Layer 11 of a small transformer language model trained on English Wikipedia (16 layers, counted from 0, width 64).
A neuron's activation on a vector x is GELU(weights . x), where the dot is the dot product.

Input weights of the MLP neurons that the questions are about. A number n stands for n times 0.013.
n0: -21 28 18 25 23 17 35 -5 28 -9 -18 64 27 -2 19 55 9 0 19 14 -16 16 0 33 39 45 16 -23 58 -2 14 25 -27 0 -29 -6 -7 2 -70 -15 -9 23 20 4 14 -27 -25 -20 -29 12 44 18 15 -11 15 13 -9 -5 -2 -14 53 6 -20 22
n6: -54 -29 25 -16 -12 -24 -16 23 -24 -37 31 -38 -27 69 21 -14 -26 20 -31 -30 5 -3 -27 -33 -8 9 -35 -4 -35 -32 -7 1 19 11 -28 9 -71 -35 8 41 -12 31 -4 -5 30 14 -25 37 -22 -61 -16 49 -6 -14 2 25 -22 -16 -19 -68 -16 12 7 -8
n13: -20 2 14 19 -6 15 5 -44 14 42 -18 26 8 -2 -12 6 -2 -22 1 33 2 -18 7 -8 7 35 -6 -54 -28 4 -9 -14 20 -1 -34 -42 11 -23 0 62 1 -20 -10 -11 -10 -2 -6 -5 9 11 -27 -23 -14 15 -3 -20 6 -40 -13 -46 -7 26 28 17
n15: -2 -7 24 17 -52 -36 -15 21 -8 51 16 2 -39 24 13 -11 19 -43 4 34 61 14 -59 0 -1 -40 3 14 9 31 10 -25 29 28 19 -21 14 9 -1 -60 -45 -17 11 18 33 -4 -39 5 22 -36 5 24 2 36 19 18 -24 -30 -40 -21 38 18 18 -36
n16: 32 -6 -44 33 7 8 -13 8 -1 -10 -18 36 18 29 -36 -33 32 -50 -6 -8 19 53 19 37 -27 6 2 11 -12 10 -32 -88 15 13 -11 -4 5 -16 -23 16 -1 -11 -19 -43 -4 -3 -50 17 -14 17 -5 -36 24 38 -42 -3 -14 1 6 -17 -38 15 -9 -14
n93: -9 -30 17 -5 -28 -13 17 5 -24 -19 8 -33 27 31 14 -12 8 19 11 -13 9 8 -32 -45 26 32 -16 -57 34 -3 11 5 -8 38 38 -17 14 -17 -18 1 -19 19 -50 -14 21 7 23 -22 27 11 14 25 -1 17 5 22 33 5 -39 -37 34 8 -31 8
n98: 6 15 4 19 2 25 -21 -32 -8 8 -33 -48 -43 9 -22 8 57 25 3 -24 -26 -5 -16 -12 14 42 7 -47 0 -14 4 17 11 55 -28 -6 2 -50 5 14 -44 -34 -16 -23 5 19 -46 -40 -40 -10 -62 15 26 0 2 -49 -12 9 10 13 -17 -1 18 -25
n103: -33 -17 51 56 -40 1 -15 3 68 -51 -26 17 2 0 -21 -3 24 -6 -4 -8 1 -18 15 7 21 -2 21 -33 9 2 41 14 71 52 -80 3 -14 -18 -23 10 -5 -52 32 12 1 27 -42 -49 -1 5 -27 -13 12 5 -20 19 -8 20 -44 -30 -43 2 -3 42
n109: 12 -9 -19 27 15 13 -11 24 7 2 32 30 18 14 36 -6 -9 -20 55 -20 -2 -21 -30 47 11 3 1 -16 38 -19 -10 -28 40 32 9 11 -14 -11 11 15 10 4 -53 7 -44 -5 34 39 -24 15 15 36 62 39 13 -37 -20 -5 10 -34 -24 -22 5 -1
n152: 40 -28 61 -12 -34 15 14 5 -13 -27 -14 40 41 -8 -35 17 9 -37 27 -11 -20 -18 -2 50 31 10 10 12 36 16 -8 -12 31 15 -13 18 68 -17 39 62 -2 -39 1 16 52 27 -19 -50 13 20 -27 -19 -30 16 -2 -24 0 7 65 -25 -25 -4 -55 -1
n212: -16 23 -16 -19 -2 -20 0 -3 36 1 -43 29 -8 40 -29 31 -3 1 -12 -6 -8 -17 -3 -3 -43 -11 15 22 20 -14 -15 25 5 56 -4 41 -12 16 5 25 31 31 15 -15 13 31 -17 -15 -30 17 36 33 -22 -21 0 -29 -32 -29 10 20 -61 -6 11 9
n220: 0 -10 34 22 -17 -10 37 18 7 19 3 -52 -25 44 0 -59 22 24 65 -33 -12 20 -15 44 9 -32 10 -1 -5 20 -29 -16 -17 -35 19 38 35 -10 -23 28 50 -7 -1 28 -17 25 43 45 -26 25 -19 8 38 47 -35 -61 -24 5 4 -4 -19 30 -5 -14
n226: -3 -43 -13 27 53 -1 31 13 35 49 22 -6 5 -11 -18 8 34 10 -3 80 -25 17 13 23 35 -44 -35 40 -18 -10 -15 -9 24 -11 3 69 -36 1 2 8 46 -13 8 56 -38 43 -4 -12 -48 -9 -2 -70 -19 -21 -7 12 -20 -17 28 23 -11 -11 15 3
n230: 22 12 52 34 -8 19 9 7 -64 41 17 -10 -36 9 -23 6 6 -45 28 -29 21 -49 21 -5 7 -1 46 18 8 -39 -42 -1 -7 38 -22 27 -10 17 22 11 12 34 -2 -31 -32 -19 -13 -39 -30 -13 14 28 -13 -12 21 -25 20 26 -11 -14 -4 -29 18 -11
n235: -7 -25 26 14 -14 26 -11 6 -6 13 -45 63 -2 2 -11 38 44 1 11 -17 14 -11 6 -18 5 36 29 37 42 27 35 25 -31 -14 0 -9 46 29 38 -29 10 9 -13 -60 -5 8 31 -5 -30 -12 37 10 26 9 -8 -36 6 -2 51 -2 35 -9 24 -3
n237: -35 -13 -17 33 -20 -21 50 7 -16 -21 2 44 2 -14 -3 8 13 -2 -6 38 -3 -2 35 -1 21 -27 -1 -8 -20 -50 -12 6 18 -18 -1 -9 15 36 -33 -33 -1 2 45 -3 20 21 50 17 14 14 13 17 -15 21 5 -24 -23 -27 -7 12 -4 3 -48 38
n244: -3 -33 10 53 -15 10 50 56 10 -18 -62 8 65 39 82 1 -11 -55 33 -32 -20 91 32 -54 14 -17 4 41 -41 -26 -15 41 -2 -15 -64 -20 44 -61 -11 13 -30 7 -46 -41 10 -20 0 3 -9 -86 30 -11 -9 -29 -2 56 -48 -50 3 -54 -13 17 -13 9
n260: 2 -5 -35 41 -13 -3 13 12 -21 8 -17 23 -26 -20 -70 -22 -5 -39 -12 19 2 2 27 -45 6 -9 -51 14 16 9 8 29 -36 32 43 -18 -8 0 33 -11 -21 -2 -2 6 -7 31 -22 5 -19 -22 -1 16 37 -49 2 26 -11 -12 -27 -15 -1 7 -17 23
n263: 16 -18 17 -17 -3 -13 42 -8 -2 16 33 -31 18 11 -14 11 -25 13 -12 7 6 47 14 26 38 -11 22 2 -3 -5 7 -17 -4 -15 -13 8 -9 -58 -32 -11 60 1 25 24 57 -10 28 -7 52 1 -21 34 36 11 -30 -2 -37 -7 -12 -31 -3 18 -48 12
n265: -14 -12 15 9 42 -23 50 47 -12 17 10 -25 -3 13 -9 -10 0 -13 20 -36 32 26 22 -7 9 35 -33 -34 5 -19 -4 2 11 -19 24 18 15 -11 -44 -8 56 21 -31 -22 5 26 -27 -46 6 22 20 -60 25 2 -21 -27 16 -5 44 38 1 -19 28 19
n270: 0 20 -7 22 55 4 -4 3 3 47 17 -22 6 64 37 41 10 -4 -15 7 -24 0 19 1 4 10 -12 -1 -6 47 33 0 15 17 34 26 37 -6 -24 -30 -8 3 18 6 28 23 -20 2 3 10 68 46 65 -23 8 -14 -47 23 -7 -37 -15 9 9 -28
n286: 29 -3 -52 -10 -41 40 23 17 -4 22 13 -49 -3 7 -23 -12 28 7 70 53 21 42 3 -7 10 7 45 25 -47 3 -19 -5 9 36 -26 -28 47 37 -8 20 30 -23 42 -75 42 -6 8 -19 5 13 16 26 -39 58 -7 -26 -20 4 -4 -14 19 -27 -1 13
n287: -26 48 29 -22 5 -36 -22 33 -1 16 -9 28 -4 -23 -2 3 3 22 36 23 -11 7 -6 26 27 13 21 1 5 20 -6 4 -8 16 11 -21 31 21 48 32 14 28 26 -27 2 38 32 44 -10 -25 18 -27 2 16 -5 -6 -14 21 -37 -30 -10 -25 -48 13
n306: -22 26 -7 5 -52 -4 2 36 10 -39 -35 12 42 15 47 -32 9 -14 12 -45 5 24 23 -23 4 -10 -44 59 9 -40 -55 -8 9 0 -12 -16 19 3 -30 -29 16 21 -33 -45 29 28 -13 24 -35 -31 -18 -2 14 36 4 6 -6 -16 -44 10 -51 -9 -20 2
n309: 31 -46 10 -15 -7 44 4 22 19 6 13 17 -14 0 3 -8 -3 14 -3 -24 -28 -15 36 20 48 -19 20 24 3 3 -18 -10 -1 1 8 4 -2 -24 -4 -18 11 -30 69 11 16 -1 11 -20 -6 -47 65 -10 18 -2 5 -10 24 -1 -25 -4 28 -58 12 17
n313: 31 -35 16 -51 -22 -27 -8 -6 -23 51 -6 -25 19 69 -7 23 27 -11 54 -26 -33 31 14 -5 8 -55 -37 33 -9 51 35 19 -6 32 -24 85 31 -19 9 11 -25 7 30 25 1 5 -52 -1 5 -6 -29 53 26 8 -1 -58 13 -10 42 -23 8 19 -9 13
n341: -35 -10 -39 10 -6 -4 8 34 -13 -16 -5 17 -23 18 3 4 17 -7 16 5 12 -17 8 -15 9 31 -18 -13 -3 -4 5 12 -5 24 -40 -36 -14 9 -25 -48 13 30 13 -43 2 -20 17 23 17 7 -9 -3 -13 -3 24 0 -43 -34 0 -19 27 -25 -21 7
n342: 9 -1 -1 -1 15 34 2 -42 -21 2 3 51 5 -13 -32 -26 -31 34 -4 31 9 -13 12 -3 -8 51 -5 -19 18 32 -18 22 -30 53 -2 14 -38 10 -43 59 -8 -10 -11 -24 -3 -21 6 -35 -6 -20 23 9 -2 18 -15 -14 -8 -8 -16 -42 11 8 -27 -29
n366: -35 -9 -9 19 21 23 11 4 -39 -10 -20 -30 -6 3 -9 2 -19 45 43 -15 -38 5 24 44 26 -39 -41 -7 27 1 -32 36 5 3 14 24 8 -3 35 -14 1 19 -6 44 39 45 -42 3 -13 6 -5 -9 -35 42 -24 3 20 -25 16 -13 -21 25 39 -12
n369: 44 18 -3 14 -17 -18 -42 18 48 35 29 -12 -28 -8 -9 27 -11 -21 -12 -13 15 -28 37 -13 43 -15 -8 -2 -4 -12 -46 11 -26 -24 11 33 19 -19 32 35 -33 2 5 13 11 36 45 -11 -49 -13 56 54 7 23 -3 2 9 -5 33 -19 -20 36 -8 -22
n373: -23 -21 -6 11 13 15 27 0 3 -40 38 -15 -6 -12 59 14 -7 6 -36 71 -4 -9 -32 30 22 5 10 10 -32 -3 -23 15 26 43 9 -5 31 10 -3 -10 -17 40 8 -12 16 -3 -35 -16 39 19 20 -15 35 -37 -13 -28 -3 7 0 -55 -5 -20 -14 -13
n383: -19 -43 -6 12 9 32 -3 52 49 26 -33 -8 -28 19 -4 -37 -2 0 31 39 -19 -71 -14 -29 -16 -19 18 13 -1 44 -31 32 -56 -7 -23 -24 -18 -28 -74 37 12 -81 37 -16 3 -44 -16 54 15 -15 27 25 30 -28 -1 -63 -23 -46 16 -32 -11 -30 -23 30

Each question shows a token from some text and the vector x that enters the MLP there. A number n stands for n times 0.053.

" sh": -23 -13 -22 -13 6 15 -10 8 -10 -16 -19 3 -8 -4 10 -11 3 36 17 4 -11 -19 30 -18 -43 20 -1 14 -40 -12 41 11 -17 -1 13 15 -2 16 8 5 17 0 11 11 -24 -27 3 -17 41 10 -25 -8 -17 -8 2 15 -1 -8 8 25 20 24 -19 -7
Which neuron lights up most? n341

" and": -19 19 -11 17 13 -15 -27 -7 -8 -12 -42 -22 12 -4 19 -21 -12 25 -10 4 -17 9 8 6 -42 12 -6 15 -26 -15 21 -9 5 -19 28 10 25 7 12 -6 4 -2 -6 17 0 -40 15 12 22 5 5 6 -5 3 23 4 21 5 3 13 9 16 -37 -23
Which neuron lights up most? n270

" and ": -16 -8 -13 4 7 -20 -15 -12 -5 -3 -37 0 -13 -16 44 -18 -14 21 12 -7 -10 -13 5 0 -38 -1 7 31 -3 -11 -5 -1 -5 -3 31 -12 9 -1 12 -19 -11 5 9 0 -6 -25 -2 -6 17 -3 7 28 -13 -8 35 36 37 15 8 21 -7 5 -3 -16
The most active neuron and its activation: n306, at about 1.5

"av": -19 52 12 -31 17 -13 -9 -8 12 -9 0 -13 -28 -11 13 13 -3 -4 -25 -20 -14 -14 8 -3 -20 -15 10 -13 -11 18 47 -42 -11 6 8 12 4 3 14 10 -4 -12 -5 9 -32 -59 -4 -15 20 14 -10 -9 10 -6 12 5 37 20 15 10 4 24 4 12
Which neuron lights up most? n313

"k": -25 10 -37 -11 -2 2 0 -28 1 -17 -1 -15 -17 -24 23 -5 5 10 2 6 -6 5 18 -10 -22 2 18 8 -28 -43 15 -11 13 -13 5 10 12 33 12 -8 -6 11 6 42 -14 -26 -14 0 28 21 -3 -21 13 -18 -6 19 6 4 22 12 17 25 -11 -15
Which three neurons fire most, strongest first? n373, n237, n226

" X": -20 32 -6 0 -10 -11 1 -19 19 -4 -4 8 -18 -28 29 -12 7 19 10 7 9 -11 21 -17 -51 12 5 -2 -10 -28 11 -26 8 -13 -3 11 -2 8 -12 -29 -7 4 15 22 -12 -52 19 8 18 15 -9 3 13 -36 11 5 19 7 1 12 15 48 -24 -13
The most active neuron and its activation: n237, at about 2.7

" ": -7 -9 -22 -7 2 -1 11 -27 -3 -11 -19 -14 -15 -4 38 -23 -3 27 13 -14 -12 -3 12 -5 -41 -1 3 15 -17 -17 1 -6 5 14 7 -2 5 15 12 -35 1 6 -7 0 -21 -24 7 -11 34 -8 7 11 -20 -19 44 25 16 4 5 29 16 26 15 -6
Which neuron lights up most? n341

" Play": -9 20 -21 -32 -2 10 -5 -22 -11 0 3 4 4 -38 4 -17 33 28 18 -8 -9 -5 32 3 -28 16 9 1 -19 -7 20 -23 15 -3 -16 -13 6 1 23 9 0 -18 0 13 -30 -62 -2 11 24 -1 -11 1 -3 -19 20 22 31 11 -7 2 -2 25 1 -27
The most active neuron and its activation: n13, at about 1.9

" character": -17 4 -3 -20 -22 10 -6 -2 2 -14 -28 7 -1 2 14 -23 1 31 20 -10 -26 -9 12 8 -28 0 9 -10 -4 -22 34 -20 4 -19 10 -12 18 -14 14 11 12 -26 9 24 0 -55 -2 -14 31 16 22 2 -7 6 7 -3 12 17 8 23 34 20 -15 -34
Which three neurons fire most, strongest first? n152, n309, n220

" played": -16 -8 -26 -10 26 -3 -4 -7 -9 -16 -24 -12 -2 3 1 -15 20 38 6 -25 -13 -3 -6 4 -31 -3 -2 28 -21 -5 3 -4 -7 9 6 -13 12 13 23 18 13 -11 6 14 -5 -58 -1 12 25 -5 16 3 -26 -19 22 17 23 7 11 -5 24 26 -23 -27
The most active neuron and its activation: n383, at about 1.4

" a": -14 28 -10 4 7 -2 -11 -1 -16 -18 -22 -21 10 13 29 -36 2 22 -2 1 -25 -9 3 25 -52 26 -1 23 -14 3 9 -24 -10 5 20 9 3 -3 -18 -6 3 14 -2 29 -23 -35 2 13 15 5 -1 -6 1 -21 16 22 22 2 4 22 11 17 -31 -31
Which neuron lights up most? n220

"r.": -22 8 -16 -3 -12 -15 -40 -23 -14 -7 7 -11 -26 -30 18 3 3 9 -7 -36 -14 11 4 13 -8 36 13 4 -13 1 40 -37 25 -13 5 -9 1 22 5 -15 10 -8 -5 10 -17 -30 12 -3 16 18 27 8 0 -4 7 12 -15 7 19 6 33 24 6 -30
The two highest activations, in order: n235, n270

" th": -2 -6 -38 6 -12 26 -12 -1 -13 -2 -33 -9 -12 -27 17 3 8 13 8 -14 -6 -15 32 -8 -16 8 2 2 -25 -17 28 8 2 -13 18 -12 16 3 10 10 -27 -3 15 19 -10 -51 2 -5 34 2 -27 10 1 -3 17 18 25 -8 16 27 32 5 -18 -15
Which three neurons fire most, strongest first? n341, n98, n237

" m": -8 -15 -26 2 -14 0 -8 3 -18 -7 1 -16 -24 -8 45 -27 0 16 10 -9 -4 -12 -1 26 -23 4 3 15 -23 -43 34 -3 -11 -2 18 5 13 -8 18 -5 2 -16 14 28 -12 2 15 -3 30 -15 -2 9 -18 1 10 9 16 -17 11 18 31 14 -19 -11
The two highest activations, in order: n237, n15

"–": 18 -2 -21 -32 7 -9 -23 -31 -18 13 -21 -15 0 -43 13 -3 11 16 -2 -14 9 -9 11 5 -17 7 9 22 -13 -17 12 -7 18 -5 1 -6 23 -4 27 -5 22 -7 -31 13 -25 -47 -8 5 19 -7 10 6 -5 -5 23 29 30 1 12 16 -16 10 20 -12
Which neuron lights up most? n230

" d": 5 6 -1 0 -14 0 12 -16 -16 -10 -28 7 -7 -22 16 -11 -3 36 -24 -14 -1 -20 7 24 -43 15 -12 6 -21 -37 21 5 -19 -1 16 9 -4 23 10 24 -12 -27 -3 27 -17 -27 16 8 29 -3 -18 -13 7 -4 21 -15 29 -2 3 40 8 12 9 -6
Which three neurons fire most, strongest first? n342, n98, n237

"i": -21 47 -15 -6 13 -9 -7 -17 -8 -6 -11 -2 0 -28 35 33 4 21 26 -14 -7 -22 13 11 -25 -22 12 22 -3 -4 25 -34 2 -14 -3 9 -15 -8 21 -3 -9 -11 10 14 -24 -10 17 1 18 -14 -10 -27 -8 9 -7 35 24 7 -4 26 -13 -5 -11 -17
The most active neuron and its activation: n287, at about 2.1

"enn": 0 -6 -24 -22 10 -23 -16 -20 12 -9 2 40 -10 -21 10 -2 7 10 5 -26 -7 -11 10 -16 -50 20 12 2 -20 -19 17 -37 7 -14 32 7 -17 16 6 5 26 -1 -16 2 -8 -13 14 6 -7 6 -6 17 8 -20 24 3 -21 -28 35 30 16 15 10 -8
Which three neurons fire most, strongest first? n212, n235, n109

".": 8 17 -32 -18 -2 -11 -37 -29 -23 6 -2 -21 -25 -2 12 0 -9 11 17 -16 -13 14 15 12 -45 27 5 -17 -9 -25 4 -6 1 5 5 7 -11 12 -1 -9 -7 -3 -4 -3 -12 -44 10 13 54 22 17 11 -37 0 7 10 30 -1 13 23 26 22 -2 10
Which neuron lights up most? n286

"ater": -9 30 -19 -7 9 -5 -23 4 -9 -25 -11 -25 -9 -24 21 6 6 13 -10 -11 -38 19 13 -11 3 2 3 2 -27 4 40 -26 -3 13 8 3 -3 -23 15 -5 31 -20 11 27 5 -20 25 9 20 -19 0 8 -18 1 -4 32 -8 20 16 20 5 11 -16 -22
Which neuron lights up most? n263

"ummer": -12 22 -6 -3 11 1 -8 -12 -6 -12 -21 -6 -11 4 5 4 3 3 -5 -20 -36 -10 1 -38 -26 -1 29 14 2 0 18 -16 21 -12 23 -5 3 0 12 0 30 -8 -5 23 -18 -56 14 5 16 8 9 7 -15 -38 22 13 45 2 8 9 31 11 -8 -38
The two highest activations, in order: n235, n230

" Des": -3 11 2 -3 -31 -12 -19 -15 -27 -11 -1 -4 -3 -32 -1 -27 13 9 16 -9 -7 9 19 22 -30 20 6 14 -8 -18 31 -26 -13 10 0 -3 -4 -19 -6 -4 -9 -13 12 6 0 -31 -8 12 21 2 -7 -9 3 -13 21 41 10 17 4 25 24 49 6 -33
Which three neurons fire most, strongest first? n15, n16, n98

" lead": -13 2 -17 -10 -9 6 16 -7 -4 -15 -16 -4 -4 1 12 -24 21 37 24 -24 -12 -7 10 24 -42 -2 22 8 -26 -8 10 -14 20 -16 10 -2 11 9 11 9 11 -16 7 27 -19 -63 -2 -20 16 -2 6 22 -19 -5 5 0 27 -3 12 1 9 32 -29 -22
Which three neurons fire most, strongest first? n220, n286, n313

"014": 1 26 -19 -25 11 3 -16 -14 23 -23 -10 -4 -10 -21 16 -16 7 -19 -10 -1 -29 17 33 -4 -25 0 0 18 -16 -27 15 -30 13 -4 -4 -20 -4 7 1 6 14 -25 7 7 -9 -47 1 22 22 24 24 5 -14 -1 -5 18 37 8 14 26 9 24 -24 -14
Which neuron lights up most? n16

" signed": -22 -28 -6 2 14 -12 -1 15 -3 -14 -17 -17 -11 -11 3 -9 15 38 7 -2 -7 -16 8 4 -39 13 -6 24 -27 2 12 -12 -1 15 8 -16 -14 1 20 13 7 -7 24 22 7 -88 -12 -6 19 5 12 9 -10 -17 28 0 24 0 6 -16 8 39 -8 -21
The most active neuron and its activation: n383, at about 5.2

" St": -2 16 3 -4 17 7 -4 13 1 4 -33 -9 -13 -36 24 -10 7 16 15 1 4 -31 29 -18 -16 26 -1 -17 -25 -29 40 -3 12 -14 16 -4 -1 15 1 -2 -11 -9 -10 37 -27 -45 -2 0 1 4 -26 -3 1 -29 14 6 28 7 14 10 33 21 -7 -15
The most active neuron and its activation: n98, at about 1.5

" play": -6 9 -29 -19 5 11 -9 -11 1 -23 -14 -10 3 -6 21 -3 32 47 12 -11 -18 -6 24 4 -27 -5 -1 9 -24 2 25 -15 -1 -4 3 -25 7 11 29 12 10 -15 14 23 1 -51 -6 1 17 -19 2 9 -25 -18 4 18 18 -6 -4 2 11 23 -20 -17
The two highest activations, in order: n286, n366

", a": -26 11 -16 5 8 -8 -20 2 1 -10 -46 -29 4 3 27 -31 -4 10 3 3 -6 -7 2 24 -23 16 -8 24 -7 2 10 -8 -20 -8 12 -4 12 -2 4 -3 7 -1 4 22 -29 -32 1 16 16 1 10 3 15 -19 16 23 37 21 12 10 4 13 -25 -27
Which three neurons fire most, strongest first? n383, n220, n270

"a": -29 32 0 -1 5 -13 -8 -22 -2 -12 -12 2 -22 -17 23 11 3 2 12 -5 -4 -26 13 2 -35 0 9 10 4 -16 8 -19 -22 -14 42 3 -8 -25 3 0 -7 -20 -4 29 -12 -26 11 13 23 16 11 12 18 -10 6 28 21 19 21 -3 8 27 -49 -26
Which three neurons fire most, strongest first? n369, n270, n0

" from the": -11 42 -19 4 -14 -8 -14 -3 -3 -22 -45 -14 11 -16 34 -5 -23 20 11 -16 -13 -7 -5 6 -29 -1 4 22 -3 -4 3 12 6 19 23 -6 -3 -1 -1 9 3 -6 -2 35 -23 -59 -1 -5 6 15 0 1 -8 5 18 13 16 15 21 28 -5 13 -17 -19
The two highest activations, in order: n306, n212

"le": -25 23 3 -36 -23 -8 -22 -5 14 -19 -13 -23 -26 -16 16 5 -3 13 18 14 -21 -19 14 -6 -44 15 9 -2 -9 14 29 15 6 -18 15 -8 -1 -6 16 -2 23 4 -7 30 -28 -3 2 -7 23 6 -16 0 -29 5 1 23 11 20 1 40 6 25 5 -16
Which neuron lights up most? n366

"A": -15 50 -14 2 -1 -21 -1 -45 14 -6 -6 -7 1 -21 -18 -1 -9 -1 -8 8 -14 5 20 8 -32 15 -15 11 -12 -6 6 -1 20 0 17 10 -3 -4 -1 -7 -12 -23 -1 50 -7 -88 18 14 18 5 8 9 8 -8 22 2 20 16 17 28 -15 3 -17 -17
Which neuron lights up most? n342

" H": -17 23 -25 14 11 7 -26 -12 -2 -3 -8 9 -23 -41 33 -17 2 15 13 -6 10 -12 4 -14 -19 12 -8 -17 -12 -24 30 0 -16 -16 32 14 -10 -5 3 -6 -4 9 -7 18 -41 -32 5 24 12 14 -17 -11 23 -33 10 11 29 15 10 18 30 28 -14 -16
The most active neuron and its activation: n260, at about 1.4

" out": -11 15 -37 -6 12 -5 -28 0 -11 -20 -25 -25 -18 8 7 -20 22 10 3 1 7 14 26 -8 -47 23 8 7 -11 -9 9 -1 2 -2 -5 -14 22 2 0 1 3 -27 20 2 1 -35 8 4 18 1 13 -3 -29 -18 21 26 37 -3 18 -7 -10 29 14 -2
Which neuron lights up most? n286

" (": -10 8 -21 -11 10 -2 0 1 -6 5 -26 2 -22 -35 11 -14 3 27 13 -1 -27 -3 8 4 -45 5 19 26 -6 -8 1 -12 -18 10 4 -19 -24 4 1 -19 20 7 -5 47 12 -53 7 25 16 -22 4 3 13 -18 28 -2 0 22 10 34 5 0 -12 -7
The two highest activations, in order: n383, n341

"- M": -16 16 -20 1 -3 17 -37 -7 6 -4 -5 -6 -14 -10 30 -18 -23 12 9 -3 -2 -8 -5 10 -16 33 7 23 -15 -56 28 -31 -5 5 19 1 11 -4 19 -14 6 10 -4 30 -20 -32 -1 14 27 -11 -10 -11 7 -11 9 8 4 -10 24 17 16 18 -11 -11
Which three neurons fire most, strongest first? n109, n373, n341

"ons": -30 37 -17 -7 6 -17 3 -6 -21 -3 -7 3 -4 -32 17 5 14 -6 -12 -19 1 -12 20 7 -42 5 -8 -1 -4 3 1 -25 -22 0 43 -20 -14 -9 17 0 -5 -17 5 29 11 -49 13 -9 4 11 9 26 -11 -26 10 37 6 22 0 34 28 26 -14 -15
The most active neuron and its activation: n260, at about 1.8

"ing": -16 22 -18 12 10 2 -8 -26 -17 -23 -32 -16 4 5 15 -5 22 11 1 -5 -17 -15 1 7 -38 -13 -7 32 -11 -11 5 -13 11 7 6 -9 25 -10 23 9 -10 -11 -3 21 -11 -26 14 0 12 -2 11 14 -36 -13 9 14 38 1 9 21 6 34 -20 -14
The two highest activations, in order: n366, n244

"ian": -6 38 -18 -18 8 -6 -16 -18 25 -12 -32 -21 1 -7 18 18 8 3 3 -2 4 -6 0 13 -25 5 4 -3 -9 -3 -9 -15 -18 -9 16 9 4 -11 23 -7 -12 -36 8 35 -35 -63 13 4 -1 6 4 11 9 -5 29 5 43 23 16 -8 8 24 -13 -16
The most active neuron and its activation: n369, at about 2.4

"ag": -11 31 -22 -13 11 9 -25 -11 5 -7 12 17 5 -17 1 -4 0 17 7 -1 -10 -2 30 2 -40 14 6 -11 -19 8 20 -51 -4 8 25 17 -20 8 -32 -13 18 6 -1 37 -36 -52 14 1 11 13 -22 -4 0 -25 13 11 -13 -9 16 17 26 -5 7 -11
Which neuron lights up most? n342